Layer 2 of a small transformer language model trained on English Wikipedia (11 layers, counted from 0, width 96). Numbers have three digits each and are written without spaces.
A neuron adds its activation times its output weights to the MLP's output. To switch it off is to set its activation to zero at one token and run the rest of the model.

Output weights of the MLP neurons that the questions are about. A number n stands for (n - 500) times 0.0012.
n64: 749510566409583507371500477572411586465472531326434443334543656675721358703346602493483339778357471536595598599386447257567456689606438391519608576514455365385441526518411608673475575658393418661413436434409349523177288682515500392552404588394531560520470468487503500521387615415521528460
n99: 323758574456526547395383600448459297455508696488514425474489231518580306553507238376646471478532576540326612430250398699664419518683591515601469511478628232312438434587737616459602496241519377583811240396453711385478507404537566510434472417706577643467551550579628309510682474471562423443
n146: 479477316438695706500241377425509280401539413711475604155662504678447359378518620519587449492606500496708597401442496564500567515524396568356452543513336321405343375484759612330439860559671644576466496353522578504450276629660516465300471279383559604597584385759659351604384483654291674524
n176: 432433633435534426355460680619500531648605649389669439602533517447402435513527528585390293631600490485333510428592428474487470402615465521478503444451427533492364389425674473445572405356493419660495460649541550540600432379549486577538478503562603490496550561548587306505521463495451478384
n188: 472321552487613368415597468443500500553455355470560485466597758539637388375448626517491691526466463606708608739579417442413381558390520649426345506394436460572587652379572373564472599423447428365565372348477428500480453652385634538591519429408561394465558469489633524500513620401537641426
n194: 547336576450524510411518429410386459496710369583441439427330516563458573562436571423485519617412453536440680513388546674456550406465551522683503403389454461550448488601412530572580431355498529451520605534607563617473468490551515525690490456454438634527597592516406536468504477457372415465
n209: 395565321532426522485497456467490523402494423451536643432433565460414529715489631366622451462569509698522592394550528332601634518539290570475540473402481406640566544484514448421481441570551509507437514514523497520539604509552596465525421404558744401195511489443512457772537562370475378516
n241: 567659773440601655593478480561627707520446524341378305647506469421416525416500174484493566444503656468061599456500652686471457409426497481602398584492534600518628378584413558584455320517419514677331582512694542443477556452367551443466451497552434326515530500456368534592692540430685382378
n264: 423547547437571461455543442650365505460359576415673649749396435388405441514460469440489597344455518681542359486558601321495481466570542268433563386563401553472652544466528410500497460562393449518444601571526469607532466510306486368536567620487520609529502513480643683438507498399467533514
n266: 511440498434563483507512434487543530479454475593541504590469504515533460509526506599488577460488499501436487470461453505507365417456430526500581549505465498540466506489475431444578558558490381560544562526535540499577504624422524484459514459489489605474537546476497594480520482513465567449
n267: 512581567597631508659415714434472443508515293618503540315598673514524514247353751570621603539747417440597493503393205500561635549358425398503448478585459462446546440752680289352534588606362531467367168387493404359572367616754683539448470579401580583468364244500467485488392481636627625474
n304: 353554484468524563573551485448577445493490494562521440515518463617498475508451500548500560636424505480335515467420538315511386506429483631495430500440438411462540592584482510576579601458450528529432496462431480487536489413420603545372573576544486547518478570532579539484608495485420431563
n307: 230524654358606483239473430470596520531272496555573570410395555361602377538569393367639514356448731540344416310615370569541512617668566573477265021681415552575485621500578479609608500735574548503642543320324408670714319674343354379530356815553588623588701246358640328428584460448375428269
n344: 450650513513693426503342602354541372416620739423543705557576603491505521487529470458586551626470682427292452541352516593722406597579490275404436535466349458520586627595503458605402348601286368515415506664452563367590321412476638383426454385570578546489587482435497432438426460551332402587
n361: 704393684603329667587618509488171500513628567375613465277373369301577351628649495572385615590376546365452684638530473395599375538606529470379424496515428377583544708633242714508432177430651454546833459380647311666379548530575437730473404256644533757459602263434250081534416575618554478152
n377: 458399606472500497407428552689511633592594358568564375327606569370393655524485539690510434588587433481335710254539483493444868597312555542257602470392572562581561439479572391636580335601568493571485381418414454459319270406410527527578601566568545463617268405494350510357439598449500470437

Each question names a token from some text and the token that comes next. It shows the activations a of the neurons there, in the order above. A number n stands for (n - 500) times 0.0054.

Then comes g, the gradient of the next token's log-probability with respect to the MLP's output, scaled to length 1. A neuron's effect is roughly proportional to its activation times (output weights . g). A number n stands for (n - 500) times 0.00095.

"ed", then " \""
a: 491498604483525493674500472526575469498500469472
g: 517339538505392508502329441569388554714558509532298538434475482492718628356375653425601487581523422712501398409443333484420716688551436585363606228531487543609480270387479491480601587666666423399480435624448387402433610615411621468575503575470671598300518503595653484590310471391464595443
Which neuron, switched off, raises the next token's probability most? n377

".", then " He"
a: 485495490498469469768469474488472469478485473471
g: 570571494440488447303676524449407462579457552401612572550497393623472454543536451516450547386507490708563377745589434509759672451586385705492328550417411538479527697435545616440445491406528409498476511367442625598636525531427550656525531315210751348202421458478419445583601544469321358525
Switching off which neuron hurts the next token most? n209

"m", then "ad"
a: 492498469497474472691499469501477484499484495471
g: 450593520506628547450398354418346487447445589412590520537476326566623563507469502429490552575701624626492422538650343257566632539348488495400506450502606448630332543546560598392565654566673407591378620290500510462364442485484528656369670305484616660119529650365574561554519510591404303501
Which neuron, switched off, raises the next token's probability most? n146

" Award", then " w"
a: 499488475494482494726495624469469473490497498549
g: 569537421424440448464821516520507487453630540485828539518397315350338584779378388343530420406353472577412507564462576701581435440389530382506576357554547649422510571440542278511384539445685660599755572460626375670482432568561490498537348368510471512481529476433485509356358434629459584505
Switching off which neuron hurts the next token most? n264

"ell", then " "
a: 489500551475469485661496470470486496500492488469
g: 481479728642578570361506386358517473570650286560496420275485533501522443532481464501445423430663825451620638540608445423391407415425576383571574507477431314440691630453677468386504619518436387502583546587539625406321548618628564261567382531673394464619468480695484297337571374541412543451
Switching off which neuron hurts the next token most? n146

" p", then "ot"
a: 488469498475493469719470469469498475499560494478
g: 409577523515422587586474615510673521336624708435441667544453647461488436517451517338671499452435470444473436471291596350579503238527513420427321472480453719166560447508304480402452515521663591460402558526737443414589601378396607567480538406671526553568551719449503553386644440638625382366
Switching off which neuron hurts the next token most? n344

"ent", then " at"
a: 494492533476492469693497472521578487499498470470
g: 476373479456646872884532608568447520691535458409312471590680401603359508337551623468380511301586323628629428409456592479587514496546365589614480559646489479517251514519560540415454371352525315534385554463496601433448474519516457427423469381514436413546367582636371567531545624576477421540
Switching off which neuron hurts the next token most? n146

"ies", then " of"
a: 488497502489477469695499469583562481498493473469
g: 351416567489596573490189499636539339455317389539587432495486544582513531412499416600287697289381599408600532279566501520604357313397450515505480566557412388678494595559449461602433559770490582554500585566454581524532684436376601678619603366419429372445569617571657548338350637423644468494
Switching off which neuron hurts the next token most? n266

" of", then " the"
a: 495486483491482480715487490486471477469499480476
g: 486213536648533559541534714450413380397606543325426381579425333586560661486660423590479492406634403388337445559300405396604627473590367563467563608352415590549336444483546506426447484556364580468339587709323677520542635645500373557586506694494426604437559641423579446571679290460411612534
Switching off which neuron hurts the next token most? n307

" of", then " Poland"
a: 486480483496470509688474491473469469478497469479
g: 546456734689553511593588449594338558323630495313397325668719346541576579315317403574468462507436482551527484562560486537641517381294461452598425562441696310606506625484371483286660521602544637608433396300374505464443627538557447610462361420555416495593312580693411591544459472531614460433
Switching off which neuron hurts the next token most? n307

"E", then "x"
a: 470500498500500472628470489469498499496481499473
g: 474447285724430492542493410387445337467576434469592697459488521365389568556330419462360525506620373397550568514557521470508244602479744395557758526493582556488657361504737601548382651472567453517505609521225460588332645453513530288406455543509505596663445507558531521340725421510386516595
Switching off which neuron hurts the next token most? n241

"ing", then " T"
a: 469490519496472478681498473526616478488492475469
g: 658451634502483343248414583497495653717554531500524410396364435561749459401348503609710546386594506464558390464554488418568411396412677444449568713526555459442430549553637410384605474547352407591399574535604560324299321604434556464383297540273392480620508533738623600430554600605493538458
Switching off which neuron hurts the next token most? n267

"el", then "ia"
a: 471499523493475480664487479515545496497480491471
g: 447368451597475263677556339586456294466548600468481548527291539550811450519374537495458655589420614566420272400648560526342653500438464488551604487550654410563573560415495441513593544600368563417460498331495431441429437473400533575452566641612513396511271651354420511759597733376626515367
Which neuron, switched off, raises the next token's probability most? n146

" p", then "al"
a: 483471498472486469728473469469498479499555486482
g: 551377529569580456476528396611461470577210523574465587541393301487757487608567461370449463237493601579472559353537397363459780554555673634473462543726520435580512563502541579312460408513548473404414526383562350589635484421423580421358595574469678589436440651647327474402677358484535603290
Which neuron, switched off, raises the next token's probability most? n344

" had", then " sub"
a: 474972490473469665752469484497476470497475469478
g: 558340558635442487483367261576452612607426364535606541436292513305721527667367378439595531526511490447434541567651637284307258380523512546452609541467537596510339327536533322512556547578635555470551503514413497500323542612666405552525389572503534645674423670451606408451656345702437614461
Which neuron, switched off, raises the next token's probability most? n99

"ify", then " as"
a: 469491477498475536627499494479509488498474497469
g: 571581584630549477617621307642549504591681508551429410646478358457231590452670491555453627338374457477547774535443450571581350540506465426587566288600437387421413394514524546391394449461780411479410488465446453512492802613528419608318405474633423441722534527488311507399355555386477535586
Switching off which neuron hurts the next token most? n64

"z", then "i"
a: 496499473478486473715498484618473471500499488470
g: 366376487410410463659401569414624445492634580432422621541371484655735619377419757458403355567385542422204570280416430347537635376461406581540457493444606523585536258633507648424659472596501524587380415377614437433457407525465678594400539581514649424308519522489561583556686568590619416563
Switching off which neuron hurts the next token most? n209

" was", then " due"
a: 480502486487477668721489469488487470484479477469
g: 450471449578525302615632526555314562395438340541387493589504599514490567408452553467399711547541496447441419398573460580499388456610442614549470524471471472569310447584404649531529410515343681639382501450682591558716591581783431371428541489728537268697317420572266470393459679366340599491
Switching off which neuron hurts the next token most? n194

"ius", then ","
a: 481500489496469481725475493595488489495479469482
g: 404449589609529292343588454532518628786478491490481444648524658368368437476449809516454312665520536397549574692413622619510408560370426483527592459490654360400481502523619622512435407351252402482549540555469541280622541527441258343603502569440475548658485539555572556404397321463681457570
Which neuron, switched off, raises the next token's probability most? n209

"ary", then "m"
a: 472485497500485483708498478522562492500472469469
g: 445785528504725326569488432408368479573490551348477623526379254449538554437528496444323372641554640489565830579395698411481559551469504515387588379487562570460455569485336484614486358305415376621499625490429389327607478401527401542442546424445601619342459650556392470726508659596440602573
Which neuron, switched off, raises the next token's probability most? n267